Layer 6 of a small transformer language model trained on English Wikipedia (10 layers, counted from 0, width 128).
A neuron's activation on a vector x is SiLU(gate . x) times (in . x), where the dot is the dot product.

Input weights of the MLP neurons that the questions are about. A number n stands for (n - 500) times 0.0011.
n1 gate: 522 479 487 457 434 550 653 471 362 472 473 468 407 423 422 529 467 527 631 458 427 711 384 443 486 467 545 660 360 523 588 539 547 414 489 726 594 635 499 474 516 440 385 731 526 662 517 571 290 461 434 571 493 447 696 477 570 620 365 410 540 670 348 549 462 654 664 570 567 465 501 525 448 398 564 577 631 602 480 362 454 441 507 600 607 526 442 620 501 603 434 439 413 361 591 661 502 604 534 536 516 412 525 607 417 521 589 508 587 457 714 653 555 607 499 696 423 640 476 508 421 579 427 322 397 648 336 611
n58 gate: 342 505 542 451 328 443 523 507 455 376 496 434 583 408 401 417 510 470 618 513 495 527 378 522 507 548 479 465 314 505 555 542 338 580 619 491 532 472 508 502 550 602 490 499 476 290 516 394 412 442 526 441 533 537 406 422 418 346 569 510 557 493 697 371 404 600 423 449 470 437 428 578 517 465 531 538 508 676 581 355 565 445 279 565 553 536 573 403 527 437 448 418 522 553 524 521 493 506 449 553 560 572 410 557 464 359 603 631 509 459 560 457 369 471 449 608 716 549 437 306 567 491 456 482 660 479 585 470
n142 gate: 503 434 644 422 346 419 498 516 475 554 434 538 400 492 465 687 490 491 371 304 349 638 575 647 456 452 535 556 527 573 559 509 332 490 397 448 497 358 511 451 461 460 516 336 658 493 681 453 504 505 611 569 705 451 470 500 376 373 614 493 400 522 426 654 554 554 637 423 568 440 633 405 551 437 611 650 553 354 406 346 532 524 452 534 583 436 397 505 525 454 577 618 423 658 464 317 368 491 400 549 513 580 314 407 649 330 472 510 563 601 470 395 420 468 660 567 451 537 547 413 488 608 380 536 411 362 615 516
n213 gate: 619 600 225 537 548 513 740 501 408 587 575 453 788 507 407 325 250 314 402 437 475 573 597 532 542 264 526 399 594 505 351 486 536 362 623 566 325 575 56 237 464 563 447 601 415 433 395 570 559 415 459 526 507 814 345 124 552 505 724 277 384 412 381 433 311 423 592 546 413 451 299 613 631 419 798 513 647 393 704 510 346 438 659 602 377 576 583 442 558 729 594 723 415 417 607 211 232 616 555 574 325 528 567 501 529 296 660 591 335 377 407 396 615 384 506 444 402 275 577 598 620 619 524 604 633 445 571 336
n301 gate: 466 506 457 499 463 560 658 509 517 441 553 731 611 394 560 525 365 458 470 473 331 624 450 354 409 662 490 647 540 430 381 449 571 533 469 407 483 553 551 469 611 639 471 257 499 401 630 559 528 480 501 595 633 573 465 319 623 449 448 455 470 481 466 638 409 365 387 460 448 537 523 558 484 432 493 604 455 584 598 485 244 578 510 349 466 487 733 699 576 565 490 504 551 225 501 467 462 511 427 447 484 485 362 530 540 455 517 532 727 580 710 466 332 611 438 362 827 499 518 643 356 631 447 392 383 499 532 507
n351 gate: 467 834 470 474 793 322 599 617 446 511 389 469 537 629 448 541 497 387 589 595 504 441 638 540 556 759 475 699 385 501 537 524 536 615 482 768 488 793 597 463 595 362 295 657 449 572 629 446 569 429 393 534 503 615 481 262 545 483 558 599 421 506 606 525 798 611 373 494 560 562 473 608 689 294 553 715 490 409 456 515 463 432 563 610 490 542 391 541 491 686 591 396 466 516 496 539 469 473 495 309 587 595 493 369 766 306 534 399 646 563 290 393 550 599 554 476 318 430 665 584 690 536 756 591 444 711 420 631
n362 gate: 338 692 403 549 613 384 543 733 498 615 667 538 457 262 481 544 336 407 496 706 535 378 866 716 588 403 362 377 479 644 513 371 713 313 444 465 699 550 427 508 558 487 631 712 609 704 462 674 378 427 609 673 700 503 638 639 672 522 651 401 432 392 355 328 555 526 480 807 554 471 556 397 505 440 496 492 514 467 280 617 590 416 756 499 521 415 321 782 462 622 534 355 725 447 337 408 371 427 772 638 547 825 413 608 613 563 444 526 496 221 518 376 214 654 680 402 381 479 597 496 450 419 482 267 499 491 315 547
n367 gate: 443 425 460 462 453 419 451 591 559 445 733 581 638 540 689 299 251 464 313 478 524 381 472 394 528 495 489 472 200 399 511 706 435 355 587 406 334 267 454 543 432 508 501 315 449 654 556 627 397 491 589 592 472 386 425 567 506 337 623 515 560 540 443 383 523 639 437 635 588 451 405 442 541 423 397 449 501 639 380 523 571 493 623 491 542 513 518 542 482 677 232 510 666 607 352 502 527 443 591 559 479 354 554 567 385 435 544 356 519 389 678 456 530 442 640 590 536 463 426 548 416 327 623 346 478 386 449 589
n407 gate: 346 415 392 781 555 471 440 382 430 593 487 400 297 534 425 523 296 588 358 308 460 493 388 804 622 559 333 322 306 463 488 163 455 428 569 351 293 420 309 493 454 428 63 656 480 595 518 143 590 382 710 314 392 448 516 534 754 555 607 386 549 542 314 475 615 463 396 343 716 391 435 572 506 679 379 304 548 359 329 570 487 457 397 385 690 559 710 448 589 269 372 355 465 661 488 506 412 434 534 200 631 341 376 563 720 652 616 453 439 477 517 339 416 664 470 511 540 455 510 702 521 756 713 191 494 546 552 290
n411 gate: 511 539 530 527 686 495 417 504 546 646 480 433 361 612 586 478 363 510 157 141 525 500 545 514 554 637 389 622 591 525 468 513 454 565 223 286 523 348 379 631 464 560 296 429 337 677 338 731 645 435 690 763 549 622 442 549 630 568 592 411 626 445 429 399 885 647 685 322 447 113 395 577 273 503 656 434 418 362 457 264 740 603 701 435 425 521 597 875 690 373 470 531 526 480 397 726 577 219 553 499 322 548 375 659 342 373 294 510 501 569 340 455 505 615 530 515 502 445 515 464 453 497 487 410 885 331 504 282
n438 gate: 352 407 458 669 529 385 437 150 703 643 501 536 467 405 534 377 441 332 373 645 481 630 678 383 620 642 624 465 433 444 507 628 638 568 763 493 439 708 559 510 503 610 509 638 489 435 484 516 480 574 170 280 434 615 617 605 589 459 630 465 676 670 725 478 560 682 528 631 659 444 372 486 406 641 620 562 377 763 687 625 489 597 521 266 369 667 449 373 489 630 812 425 658 407 463 260 384 407 702 124 413 670 521 434 434 710 671 455 478 643 464 563 631 643 653 654 425 288 501 483 546 567 697 565 617 549 586 503
n1 in: 611 596 358 552 449 569 622 467 436 623 426 438 428 520 470 565 503 399 562 638 547 625 457 372 573 699 571 520 417 589 670 620 483 736 610 688 599 722 325 549 660 456 457 855 583 519 435 493 364 456 599 466 628 319 638 453 532 643 488 420 452 571 441 441 419 671 743 551 533 429 567 625 481 411 586 541 460 661 501 470 570 349 549 639 530 615 421 549 625 492 599 641 612 479 495 660 502 411 639 478 191 522 393 542 484 473 487 613 661 477 460 519 448 741 683 562 475 563 571 465 393 393 535 468 519 710 346 655
n58 in: 513 383 544 439 398 481 546 460 518 433 406 500 526 431 466 736 471 613 532 503 471 505 478 642 441 671 512 305 350 431 615 488 455 531 552 436 523 370 569 395 411 488 458 274 591 491 624 509 385 481 501 543 557 439 310 519 556 356 357 517 579 588 518 470 422 595 516 588 552 478 572 390 643 633 548 782 323 525 580 502 594 509 547 579 686 620 609 552 674 396 827 469 298 403 510 540 380 490 533 545 564 616 292 483 538 416 529 486 477 466 412 566 419 481 439 555 454 479 466 452 298 517 436 283 531 419 583 364
n142 in: 504 582 507 640 511 574 417 491 674 593 346 462 582 452 471 304 522 541 517 719 393 406 709 475 457 591 592 330 470 418 595 585 521 609 508 288 534 615 383 469 514 628 487 450 604 562 542 645 477 369 639 374 410 335 527 366 313 546 477 444 589 514 608 465 376 718 359 513 423 492 614 506 615 752 470 636 363 376 661 507 678 523 563 490 530 371 592 387 551 473 584 460 356 429 542 597 558 427 506 499 478 525 450 634 588 510 432 488 554 264 493 397 276 456 278 498 684 531 497 410 429 375 432 535 388 491 373 606
n213 in: 533 370 468 527 682 575 354 472 410 420 271 262 694 846 404 425 466 501 507 596 454 493 562 536 506 583 179 399 632 325 475 438 560 338 455 530 536 431 546 638 763 359 464 407 638 300 512 439 536 540 644 562 626 425 300 385 750 560 341 481 540 661 584 604 631 508 234 726 665 644 471 640 486 455 662 411 414 486 264 370 482 538 603 636 472 356 598 536 322 611 502 524 448 503 694 622 379 496 647 342 466 589 572 592 264 504 624 619 494 560 591 290 561 459 433 618 496 611 384 566 637 662 572 488 416 646 752 651
n301 in: 606 550 389 526 474 408 365 439 712 422 597 610 598 300 789 643 443 324 448 413 361 489 622 483 497 389 535 709 380 719 836 449 610 518 385 504 475 392 359 493 536 356 426 503 553 398 316 621 530 384 509 620 649 338 531 366 372 668 650 410 457 464 584 636 462 418 408 486 329 418 456 634 534 437 413 509 380 454 401 569 442 511 572 504 461 315 232 446 406 622 483 487 545 415 623 656 489 598 539 562 362 530 517 565 750 393 595 557 756 638 255 389 448 656 338 394 931 482 574 765 545 514 547 405 557 459 447 320
n351 in: 406 362 438 573 560 387 301 573 295 422 592 313 374 567 775 322 898 610 575 343 702 458 577 305 391 354 342 605 499 502 428 398 476 271 521 525 385 420 526 552 322 611 490 517 438 486 260 479 485 513 521 488 436 338 535 546 554 686 473 608 485 438 490 349 828 529 805 450 550 498 349 346 311 638 360 547 565 459 584 664 536 589 460 362 516 357 484 601 538 379 385 447 602 482 548 312 403 570 454 519 651 260 559 581 364 566 428 444 494 493 654 418 446 425 350 352 631 720 359 358 399 480 490 297 576 329 779 450
n362 in: 464 500 483 565 587 497 644 585 377 323 498 610 385 262 710 700 471 353 560 279 311 378 381 724 482 490 314 410 619 528 465 543 558 453 576 423 588 498 528 447 510 569 472 589 647 571 534 524 396 443 511 662 498 334 512 479 362 439 636 553 212 339 338 431 670 393 559 703 341 627 377 532 621 816 449 843 507 436 35 491 590 590 414 413 459 509 415 273 529 264 366 264 418 445 429 503 330 356 664 489 561 677 458 651 401 587 294 582 562 408 631 496 514 416 462 325 314 466 654 418 309 518 671 518 497 516 405 472
n367 in: 262 376 558 430 425 483 628 557 458 365 491 495 439 589 672 653 570 654 345 585 496 369 503 588 518 589 394 345 360 552 562 714 454 346 548 522 454 230 516 616 319 410 641 376 346 750 385 589 549 346 590 426 405 506 428 518 285 317 492 207 346 431 503 750 540 363 436 540 455 543 463 664 657 362 521 523 430 607 418 580 453 694 591 455 419 375 502 657 685 699 273 415 577 506 288 451 574 300 378 489 322 521 487 421 346 555 727 444 408 369 641 469 632 412 570 526 378 639 494 599 438 266 537 577 505 445 396 436
n407 in: 518 379 625 701 542 434 223 499 319 361 363 539 528 458 484 634 405 573 485 741 38 383 725 416 514 503 560 504 241 467 463 577 483 556 604 518 424 468 578 676 560 564 722 433 773 328 479 609 624 426 475 547 438 401 434 731 560 474 282 642 678 711 383 437 457 490 405 816 597 611 583 421 630 388 837 468 606 503 509 563 312 439 481 311 380 443 405 582 497 353 549 601 409 362 569 676 381 408 494 390 460 625 359 376 609 298 608 704 499 511 541 251 686 563 438 255 428 471 544 585 519 558 464 534 614 475 358 402
n411 in: 433 512 483 593 567 582 685 408 521 241 316 280 532 610 495 684 342 573 505 449 655 388 390 349 422 435 241 561 706 632 465 492 563 161 423 537 489 465 391 552 559 715 422 627 321 393 695 615 575 412 501 827 634 579 597 445 494 456 536 338 585 705 366 532 517 587 646 294 408 559 502 663 404 404 434 534 434 539 565 476 552 474 505 404 646 326 568 662 563 484 394 533 605 446 429 588 478 381 385 200 453 702 322 457 168 501 500 329 374 597 533 537 488 516 404 438 516 290 279 364 459 511 567 460 530 453 630 591
n438 in: 363 615 475 550 496 202 470 538 346 417 596 403 505 418 413 296 607 527 652 579 469 729 518 638 539 385 517 504 595 383 445 377 449 411 622 198 439 398 345 486 327 693 378 550 607 464 498 361 538 550 727 656 600 474 422 134 571 488 602 513 480 458 496 620 520 633 529 802 623 564 361 553 670 871 330 447 385 618 647 734 350 579 543 570 596 657 577 628 642 411 551 300 463 664 380 394 437 712 725 699 470 536 455 662 438 532 481 694 473 469 424 506 557 639 438 533 579 554 354 517 485 320 262 510 221 615 489 555

Each question shows a token from some text and the vector x that enters the MLP there. A number n stands for (n - 500) times 0.0052.

"ue": 572 525 643 417 583 519 433 440 574 408 475 436 644 498 537 503 486 289 598 421 558 611 591 496 460 636 424 372 623 436 363 514 413 530 663 487 563 512 509 344 474 665 662 688 553 600 751 383 453 645 498 414 552 619 532 558 460 480 375 483 437 391 430 408 531 561 447 495 381 531 481 429 646 558 491 500 465 513 458 350 506 485 553 671 468 455 553 377 558 341 410 662 387 601 576 540 535 554 500 548 577 429 369 488 436 435 477 501 430 547 492 435 356 320 655 535 721 596 494 526 482 466 455 439 349 383 493 563
Which three neurons fire most, strongest first? n142, n58, n407

" |": 487 414 466 595 700 478 491 482 414 498 651 607 613 511 408 513 532 344 501 679 512 372 524 396 545 475 463 632 457 541 384 463 533 441 765 422 433 446 538 530 571 428 616 500 403 506 516 464 533 518 599 513 439 424 636 350 516 497 451 463 366 554 429 516 686 556 675 514 398 506 575 560 501 440 426 478 632 365 520 391 462 445 415 563 463 446 571 566 389 419 475 420 545 698 590 415 615 568 349 424 510 472 428 560 514 643 579 405 464 532 535 519 527 505 476 362 764 392 584 592 522 547 430 537 629 491 454 596
Which two neurons fire most, strongest first? n351, n301

" ": 594 535 564 468 574 486 582 462 493 426 358 538 598 578 418 478 532 341 539 517 585 372 520 467 541 415 546 529 472 414 407 615 528 571 634 448 443 505 515 442 555 507 504 387 488 512 491 453 406 542 382 490 585 376 549 473 438 311 530 387 461 531 448 476 583 561 582 404 718 591 568 593 491 531 520 556 479 394 571 434 533 561 572 453 404 431 471 571 398 489 332 493 481 422 537 562 495 489 493 506 506 600 512 495 510 457 621 471 396 617 825 475 388 476 583 422 730 498 626 656 577 519 463 572 513 485 369 483
The neuron with the highest activation: n367

" D": 442 458 659 625 490 609 378 525 455 469 442 438 458 632 439 434 612 222 586 672 564 394 450 504 570 470 511 478 412 537 540 450 385 528 583 396 474 490 648 519 421 498 468 585 470 497 566 563 521 559 459 328 208 409 447 350 477 342 378 502 520 551 367 484 465 588 592 378 564 428 511 562 631 545 480 423 521 427 542 492 624 530 565 378 438 484 530 522 505 353 491 481 588 505 496 499 511 404 442 578 597 544 379 316 629 471 511 559 451 403 706 526 420 484 550 419 687 581 538 432 432 459 426 648 430 369 488 438
Which three neurons fire most, strongest first? n407, n213, n301

"le": 394 317 669 532 661 510 517 461 532 366 528 390 488 625 423 433 425 311 569 479 546 461 633 554 595 364 419 320 563 603 473 522 419 710 558 588 569 566 558 396 462 392 548 514 515 524 472 435 512 576 562 327 379 577 526 537 319 454 624 477 439 410 466 620 463 693 558 546 298 554 363 460 498 450 517 493 601 466 583 349 413 467 606 578 635 375 628 477 359 433 514 430 443 458 618 323 379 521 491 493 489 630 440 336 499 465 512 284 371 548 456 679 482 378 454 501 530 418 432 491 483 609 515 500 489 348 541 387
Which two neurons fire most, strongest first? n1, n301

" divers": 454 579 636 522 664 441 514 331 484 572 438 395 480 545 469 452 569 409 574 440 529 447 511 491 442 404 487 572 408 475 539 556 534 683 654 326 487 531 535 573 449 345 562 676 567 513 622 679 499 634 561 597 305 425 534 442 596 396 449 465 538 505 356 387 601 704 399 642 543 703 393 458 394 518 558 463 527 497 505 511 555 519 604 460 541 497 424 542 546 412 518 575 506 305 536 524 562 429 515 569 576 570 489 446 392 480 510 533 461 642 577 466 521 550 672 463 770 458 593 507 564 491 603 412 427 609 542 557
Which three neurons fire most, strongest first? n438, n1, n351

"====": 577 481 629 537 572 495 570 486 491 459 447 583 423 532 508 527 482 357 526 613 482 472 542 416 445 493 437 560 409 524 390 493 571 545 658 358 480 454 539 529 547 419 617 486 420 567 508 466 682 479 523 529 431 386 446 391 464 543 466 489 416 445 367 479 477 402 623 440 492 527 522 447 520 599 442 536 574 426 558 302 513 353 517 333 373 444 506 599 436 463 400 471 431 583 717 496 405 402 455 417 495 436 526 312 470 546 578 639 505 542 584 508 462 434 619 572 800 485 672 623 597 662 383 430 424 320 486 447
The neuron with the highest activation: n301

" commercial": 461 465 499 466 708 589 642 543 342 439 540 389 515 550 453 534 558 325 521 442 552 579 554 407 412 442 456 496 597 453 437 549 560 635 610 391 551 550 598 486 433 426 519 606 541 575 592 653 510 651 395 479 361 524 520 422 579 437 386 493 492 544 344 394 577 590 423 657 509 589 470 488 501 475 437 573 526 397 451 365 546 506 503 429 517 411 516 342 610 451 452 471 498 505 546 557 506 423 397 673 591 551 518 494 428 500 408 530 541 488 506 558 537 533 681 449 841 466 521 555 522 492 302 475 535 566 394 595
The neuron with the highest activation: n362

" Cast": 428 434 607 511 540 390 550 536 310 430 611 571 572 617 417 414 664 221 535 515 469 456 449 523 590 531 527 511 639 485 567 534 393 572 558 415 524 641 540 660 525 389 459 568 496 521 509 558 575 562 589 388 358 486 499 435 521 394 403 515 370 549 445 314 561 645 533 466 433 554 467 493 488 416 447 496 570 509 458 476 525 475 636 526 434 468 576 544 648 494 520 652 504 472 373 510 473 440 450 471 576 664 472 325 413 496 615 401 470 493 704 646 474 377 535 593 768 634 513 515 521 479 441 480 459 520 526 463
Which neuron fires most, and how strongly? n367, at about 0.14

" have": 490 463 549 516 695 432 810 423 504 419 582 581 457 654 411 629 630 271 598 431 444 556 549 560 409 496 538 523 478 493 533 529 564 405 533 451 415 516 440 486 385 541 540 640 452 417 525 529 446 563 403 540 405 641 390 328 333 439 472 425 482 561 427 355 462 515 567 481 553 470 405 472 446 623 542 403 511 471 608 423 369 613 540 535 298 482 556 514 353 406 562 539 448 454 656 571 420 599 522 501 569 540 454 362 389 538 535 527 461 547 596 547 445 583 483 509 773 536 642 473 642 496 439 515 533 511 549 522
Which two neurons fire most, strongest first? n438, n367

" ft": 610 236 475 625 443 454 466 422 434 431 573 292 480 589 340 489 661 329 469 603 517 462 453 432 438 439 494 465 478 579 409 554 424 612 529 458 521 603 410 443 536 337 567 577 583 565 598 582 304 649 605 377 431 449 479 475 434 572 421 525 385 422 507 450 715 569 620 444 582 716 382 560 606 406 492 361 574 467 653 341 510 508 548 629 618 486 561 429 558 369 619 465 437 332 485 562 499 470 584 482 479 613 366 530 671 406 472 425 283 577 457 515 597 487 556 578 639 509 491 549 494 484 421 603 489 405 451 441
The neuron with the highest activation: n301

"el": 291 388 816 489 533 534 473 525 517 568 449 479 390 610 385 573 591 278 427 565 617 517 605 552 654 458 489 510 494 467 518 558 397 600 355 487 441 526 498 557 311 574 553 605 511 640 455 527 540 493 602 395 448 498 477 511 514 572 508 549 490 458 381 517 436 464 412 520 302 418 553 623 425 529 525 434 470 492 397 465 464 580 590 528 448 322 504 415 588 544 451 444 526 524 394 592 492 461 574 407 563 589 652 163 456 392 480 358 380 524 508 464 455 396 617 638 636 614 489 533 596 388 458 485 350 240 465 668
The neuron with the highest activation: n367

" a": 512 479 471 563 663 496 643 451 501 507 552 463 403 508 515 470 558 202 607 487 454 370 655 459 496 492 544 528 385 593 487 442 605 632 685 402 472 481 492 419 425 469 510 679 486 477 415 488 475 593 569 552 487 517 396 514 556 370 260 414 397 521 387 406 462 529 601 485 627 492 470 416 500 387 467 413 440 407 611 433 523 589 499 369 504 438 537 431 616 410 488 353 398 526 592 585 477 507 477 622 486 586 453 445 506 507 554 475 558 438 597 547 468 540 513 549 759 588 671 466 512 582 490 545 401 612 494 361
Which three neurons fire most, strongest first? n407, n1, n301

" headquarters": 447 428 513 549 645 596 568 494 598 606 410 413 504 500 375 447 592 356 482 511 597 456 520 572 453 453 515 442 629 524 532 429 484 575 669 482 643 523 512 454 443 333 559 594 606 563 622 595 417 626 473 473 401 555 428 416 506 497 428 491 499 379 390 365 585 610 375 579 543 446 525 549 626 444 388 403 561 419 480 470 560 539 625 368 400 455 464 514 416 440 562 568 493 365 520 411 521 504 523 545 615 710 440 497 523 469 420 511 422 518 528 419 554 375 528 416 869 454 612 566 621 505 451 510 460 498 528 567
Which three neurons fire most, strongest first? n213, n367, n362

".": 415 410 587 544 631 527 546 525 319 511 531 593 624 551 377 584 470 249 496 681 673 329 400 445 597 383 655 512 502 472 376 646 494 654 514 586 634 495 570 466 511 480 708 374 501 497 376 489 478 510 630 433 459 549 471 574 543 433 411 595 416 464 383 507 638 584 681 494 333 641 446 572 565 509 437 522 551 548 555 437 439 420 474 550 665 418 630 396 425 454 588 396 478 582 489 500 576 609 390 469 560 765 469 483 538 523 449 532 420 384 598 620 404 405 439 458 634 498 556 449 536 552 558 481 377 373 485 498
The neuron with the highest activation: n438

"ta": 486 365 736 555 612 515 510 456 507 275 559 426 491 563 379 402 644 323 579 566 595 407 539 532 499 417 464 494 513 486 576 555 352 588 405 424 610 507 561 460 348 555 503 561 646 470 470 316 356 548 545 472 418 534 417 559 272 500 398 475 463 547 486 435 559 471 476 516 233 432 526 497 464 484 410 480 548 477 448 486 397 395 464 716 542 439 472 330 435 404 493 495 337 579 604 455 540 456 530 416 479 657 629 309 588 335 500 371 417 488 556 498 278 472 489 648 571 608 551 550 604 452 475 392 425 348 456 556
Which two neurons fire most, strongest first? n142, n411

"\n": 532 511 505 533 587 485 518 448 534 379 562 545 525 569 405 542 666 307 429 506 660 335 580 561 382 454 457 559 452 450 466 481 508 656 665 297 546 456 520 497 389 388 392 553 578 420 609 580 566 413 326 474 504 415 576 462 535 428 530 454 348 487 407 436 429 498 574 400 573 529 423 624 549 501 404 429 507 486 587 416 433 426 478 532 398 425 631 488 516 372 397 401 491 462 657 529 579 569 501 498 449 576 475 308 453 517 594 359 392 633 461 365 573 472 430 476 744 509 651 614 655 407 450 503 324 394 489 635
Which three neurons fire most, strongest first? n301, n1, n362

" Var": 449 492 543 487 370 536 614 464 426 489 487 563 485 587 321 463 573 361 658 707 520 488 421 559 595 557 497 437 376 513 481 591 408 532 480 486 438 481 556 577 340 379 533 581 509 645 657 479 387 446 479 397 326 475 495 517 322 401 495 443 414 612 408 362 436 627 499 489 448 395 596 422 448 522 504 596 437 522 597 438 491 434 437 501 482 479 568 415 474 446 510 501 337 647 496 466 496 492 372 468 600 460 493 316 410 388 513 454 404 586 763 593 294 414 400 732 638 585 516 441 614 550 518 403 442 394 512 676
The neuron with the highest activation: n58

"G": 514 506 605 534 632 525 433 476 487 600 556 467 374 664 393 515 592 255 576 585 536 282 429 550 560 445 528 504 435 458 462 435 552 511 682 340 496 525 599 617 368 390 440 576 489 507 553 543 519 575 487 461 262 338 476 466 491 493 538 454 411 690 372 371 482 463 644 400 555 434 498 580 560 554 443 361 506 429 379 491 600 589 596 471 493 572 460 686 471 419 441 453 444 599 443 506 527 424 531 531 676 527 457 537 535 444 549 424 500 473 754 488 578 523 518 476 684 583 585 462 482 585 474 510 545 429 578 428
Which two neurons fire most, strongest first? n407, n301

"lot": 561 438 586 462 827 487 575 391 382 351 606 605 404 445 682 388 528 332 508 520 619 525 588 491 476 476 434 390 509 520 191 485 335 559 560 541 543 613 506 532 500 448 513 628 408 523 554 484 451 727 631 434 479 557 592 474 310 389 404 547 486 339 444 513 474 529 592 409 512 588 407 453 539 447 577 496 507 533 493 374 474 559 459 622 636 432 592 536 416 446 374 611 496 517 654 566 540 446 447 489 538 622 459 373 383 438 431 390 322 472 635 646 419 513 562 556 615 530 497 532 615 490 570 543 431 472 483 719
The neuron with the highest activation: n407

"e": 450 459 595 467 572 621 435 482 444 346 403 482 533 489 450 658 436 232 527 474 685 364 515 441 492 519 606 426 564 530 314 569 431 752 492 499 673 545 402 444 397 665 476 465 585 436 500 475 524 548 481 441 397 570 494 493 581 445 363 577 464 593 370 390 494 538 628 543 304 509 562 482 481 500 546 470 468 545 514 331 531 569 527 694 516 445 659 483 483 493 438 596 400 618 389 611 550 433 510 416 585 548 479 304 563 310 536 454 291 359 520 513 358 337 474 530 578 601 552 519 547 414 388 440 353 384 531 610
The neuron with the highest activation: n58

"é": 493 534 489 467 562 505 471 545 308 443 399 456 399 600 615 482 630 282 504 466 579 317 484 368 671 417 641 571 633 365 361 581 464 641 465 579 478 563 622 453 441 493 451 560 526 467 316 534 538 527 563 462 312 593 507 503 556 294 491 425 515 571 434 548 502 684 475 376 353 600 554 505 368 503 513 378 640 558 431 516 463 489 680 548 475 448 569 550 609 527 604 365 554 599 636 495 527 536 545 468 467 452 420 302 572 562 448 377 404 561 640 456 310 350 596 528 591 583 497 537 457 434 493 600 289 500 478 527
The neuron with the highest activation: n351

"ton": 477 443 610 622 659 580 390 461 399 402 478 596 535 551 407 634 571 189 514 497 673 463 470 529 507 488 551 420 445 548 479 507 347 630 411 517 564 531 478 521 321 569 531 567 570 480 523 420 500 523 479 437 513 553 413 582 412 467 410 520 387 573 386 389 566 457 431 517 289 549 520 415 456 461 540 538 497 526 478 441 413 444 497 488 473 425 501 463 373 462 346 615 347 658 424 535 553 374 495 443 543 554 574 304 434 320 503 465 319 363 549 485 405 401 475 560 638 717 522 522 588 421 475 424 249 323 445 559
Which three neurons fire most, strongest first? n438, n301, n1

"1": 507 547 575 525 715 474 598 426 388 518 580 580 573 637 360 448 715 364 493 482 597 278 493 499 524 460 434 622 419 583 340 540 574 472 641 445 414 451 496 480 557 306 501 451 467 557 521 534 473 482 511 390 454 490 571 416 443 434 383 501 421 596 358 583 613 409 577 587 581 463 523 551 562 524 477 480 531 341 542 568 522 475 611 312 375 337 595 551 572 502 452 414 482 738 497 462 570 572 467 348 485 600 528 423 679 497 440 392 369 491 674 576 451 481 545 411 685 512 628 585 631 515 451 559 537 505 349 505
Which three neurons fire most, strongest first? n351, n58, n1

" Elite": 403 425 569 583 716 555 596 400 415 510 354 428 427 494 428 462 544 207 496 665 556 479 521 458 593 359 516 521 524 392 430 501 487 672 574 398 446 453 492 410 515 490 597 663 445 579 505 532 534 541 423 410 261 537 420 355 543 443 404 454 482 549 462 450 438 657 505 558 433 480 530 384 548 486 454 476 548 429 526 366 684 439 628 500 400 473 580 565 627 560 397 419 517 552 536 518 446 387 549 597 424 616 644 447 564 484 458 432 336 578 584 459 569 599 570 533 732 450 447 577 507 546 379 533 417 390 441 633
The neuron with the highest activation: n438

" support": 448 427 639 545 610 505 637 460 320 478 588 389 566 665 415 496 507 281 525 402 508 611 477 626 431 480 511 512 618 486 479 547 420 479 632 431 546 418 388 513 478 422 632 649 560 453 648 532 464 645 529 476 368 511 406 389 384 424 401 456 461 495 461 453 495 520 481 578 517 528 408 490 648 452 408 412 498 530 526 524 586 488 436 478 435 505 384 519 551 311 514 497 451 357 633 463 449 431 468 600 622 598 538 347 387 445 471 545 390 563 580 564 398 276 579 554 798 602 508 514 695 635 494 565 460 498 522 415
The neuron with the highest activation: n213

",": 494 554 503 554 654 647 565 469 553 471 613 513 487 482 498 485 555 409 538 579 634 439 508 600 394 488 553 448 423 479 650 472 427 558 604 462 611 445 509 391 386 382 557 527 483 458 524 629 389 614 619 429 476 562 449 406 466 552 422 547 433 462 489 431 574 410 691 445 613 476 518 443 523 573 547 570 453 511 521 525 377 449 469 481 382 464 452 488 463 382 465 453 387 587 506 544 540 449 434 461 428 616 540 310 454 584 545 438 469 490 608 652 460 517 513 629 876 675 629 489 600 550 493 455 410 427 472 483
Which neuron fires most, and how strongly? n411, at about 0.19

"d": 567 520 587 588 405 507 527 452 442 462 298 545 435 579 604 442 705 281 490 447 590 457 586 611 549 576 532 431 536 463 430 480 285 583 355 508 560 594 562 528 398 546 602 484 479 397 604 363 455 562 608 462 452 437 461 603 279 537 456 530 537 610 405 387 560 618 481 446 464 553 558 481 582 510 481 524 471 639 464 499 440 478 502 561 394 380 451 475 337 494 438 495 269 510 473 440 528 552 487 389 625 616 513 360 471 410 599 527 358 521 485 424 352 350 671 647 641 777 631 580 585 329 471 583 393 396 495 523
Which neuron fires most, and how strongly? n142, at about 0.76

")": 425 557 565 508 499 647 595 386 581 441 673 644 524 432 310 507 505 375 455 588 599 380 500 490 432 379 454 364 522 522 427 500 492 679 596 528 623 468 573 446 453 493 452 547 579 553 671 494 418 511 491 523 507 419 354 391 591 584 413 451 398 487 401 506 693 434 587 388 547 382 537 562 568 397 390 446 598 482 615 540 444 397 418 611 338 415 500 458 508 344 430 459 495 331 402 428 540 526 520 455 586 613 513 320 442 545 614 438 479 616 405 496 543 385 485 552 775 547 514 443 482 460 323 469 332 432 417 544
Which two neurons fire most, strongest first? n407, n213

" No": 418 502 529 602 666 552 524 608 515 573 517 501 460 528 432 540 665 313 630 634 444 236 516 418 552 495 410 620 490 557 377 468 482 570 646 392 451 412 607 420 527 360 443 535 404 495 661 530 586 590 461 447 385 480 545 420 560 478 489 498 428 474 474 497 591 586 603 506 567 514 517 509 491 471 463 486 551 391 572 341 677 593 489 494 283 426 517 487 531 400 357 488 461 590 498 531 512 614 559 547 443 505 398 401 494 502 534 437 511 552 737 581 424 445 564 441 739 454 641 518 423 570 464 477 350 443 394 559
The neuron with the highest activation: n351

"t": 403 343 602 601 681 601 610 542 294 446 537 568 399 503 436 515 603 322 539 569 673 288 470 593 500 426 589 484 382 515 553 510 372 647 433 503 583 446 580 498 452 401 525 581 454 484 494 479 410 678 563 434 314 497 455 544 393 461 503 535 514 622 442 485 438 519 490 719 316 580 506 491 589 558 419 487 471 552 448 449 441 439 510 447 473 358 515 484 368 445 466 530 517 725 469 619 443 564 453 512 574 685 559 330 627 390 488 417 375 261 503 548 530 368 480 583 618 676 503 479 621 440 376 451 559 303 574 562
The neuron with the highest activation: n411

" numerous": 492 466 466 544 606 466 675 383 508 479 363 535 525 439 399 526 588 440 575 433 573 371 485 501 468 440 429 598 486 486 457 451 527 596 670 344 559 448 453 618 401 497 544 595 390 574 602 545 559 595 518 565 554 583 549 393 476 555 305 454 588 548 405 460 552 596 518 509 602 637 511 532 443 497 511 442 400 508 511 480 565 503 503 330 419 527 545 480 385 301 419 545 493 439 599 553 602 546 552 632 495 515 484 381 346 452 563 449 547 596 527 496 397 507 537 496 889 503 611 544 538 510 383 468 440 489 501 493
Which three neurons fire most, strongest first? n411, n301, n367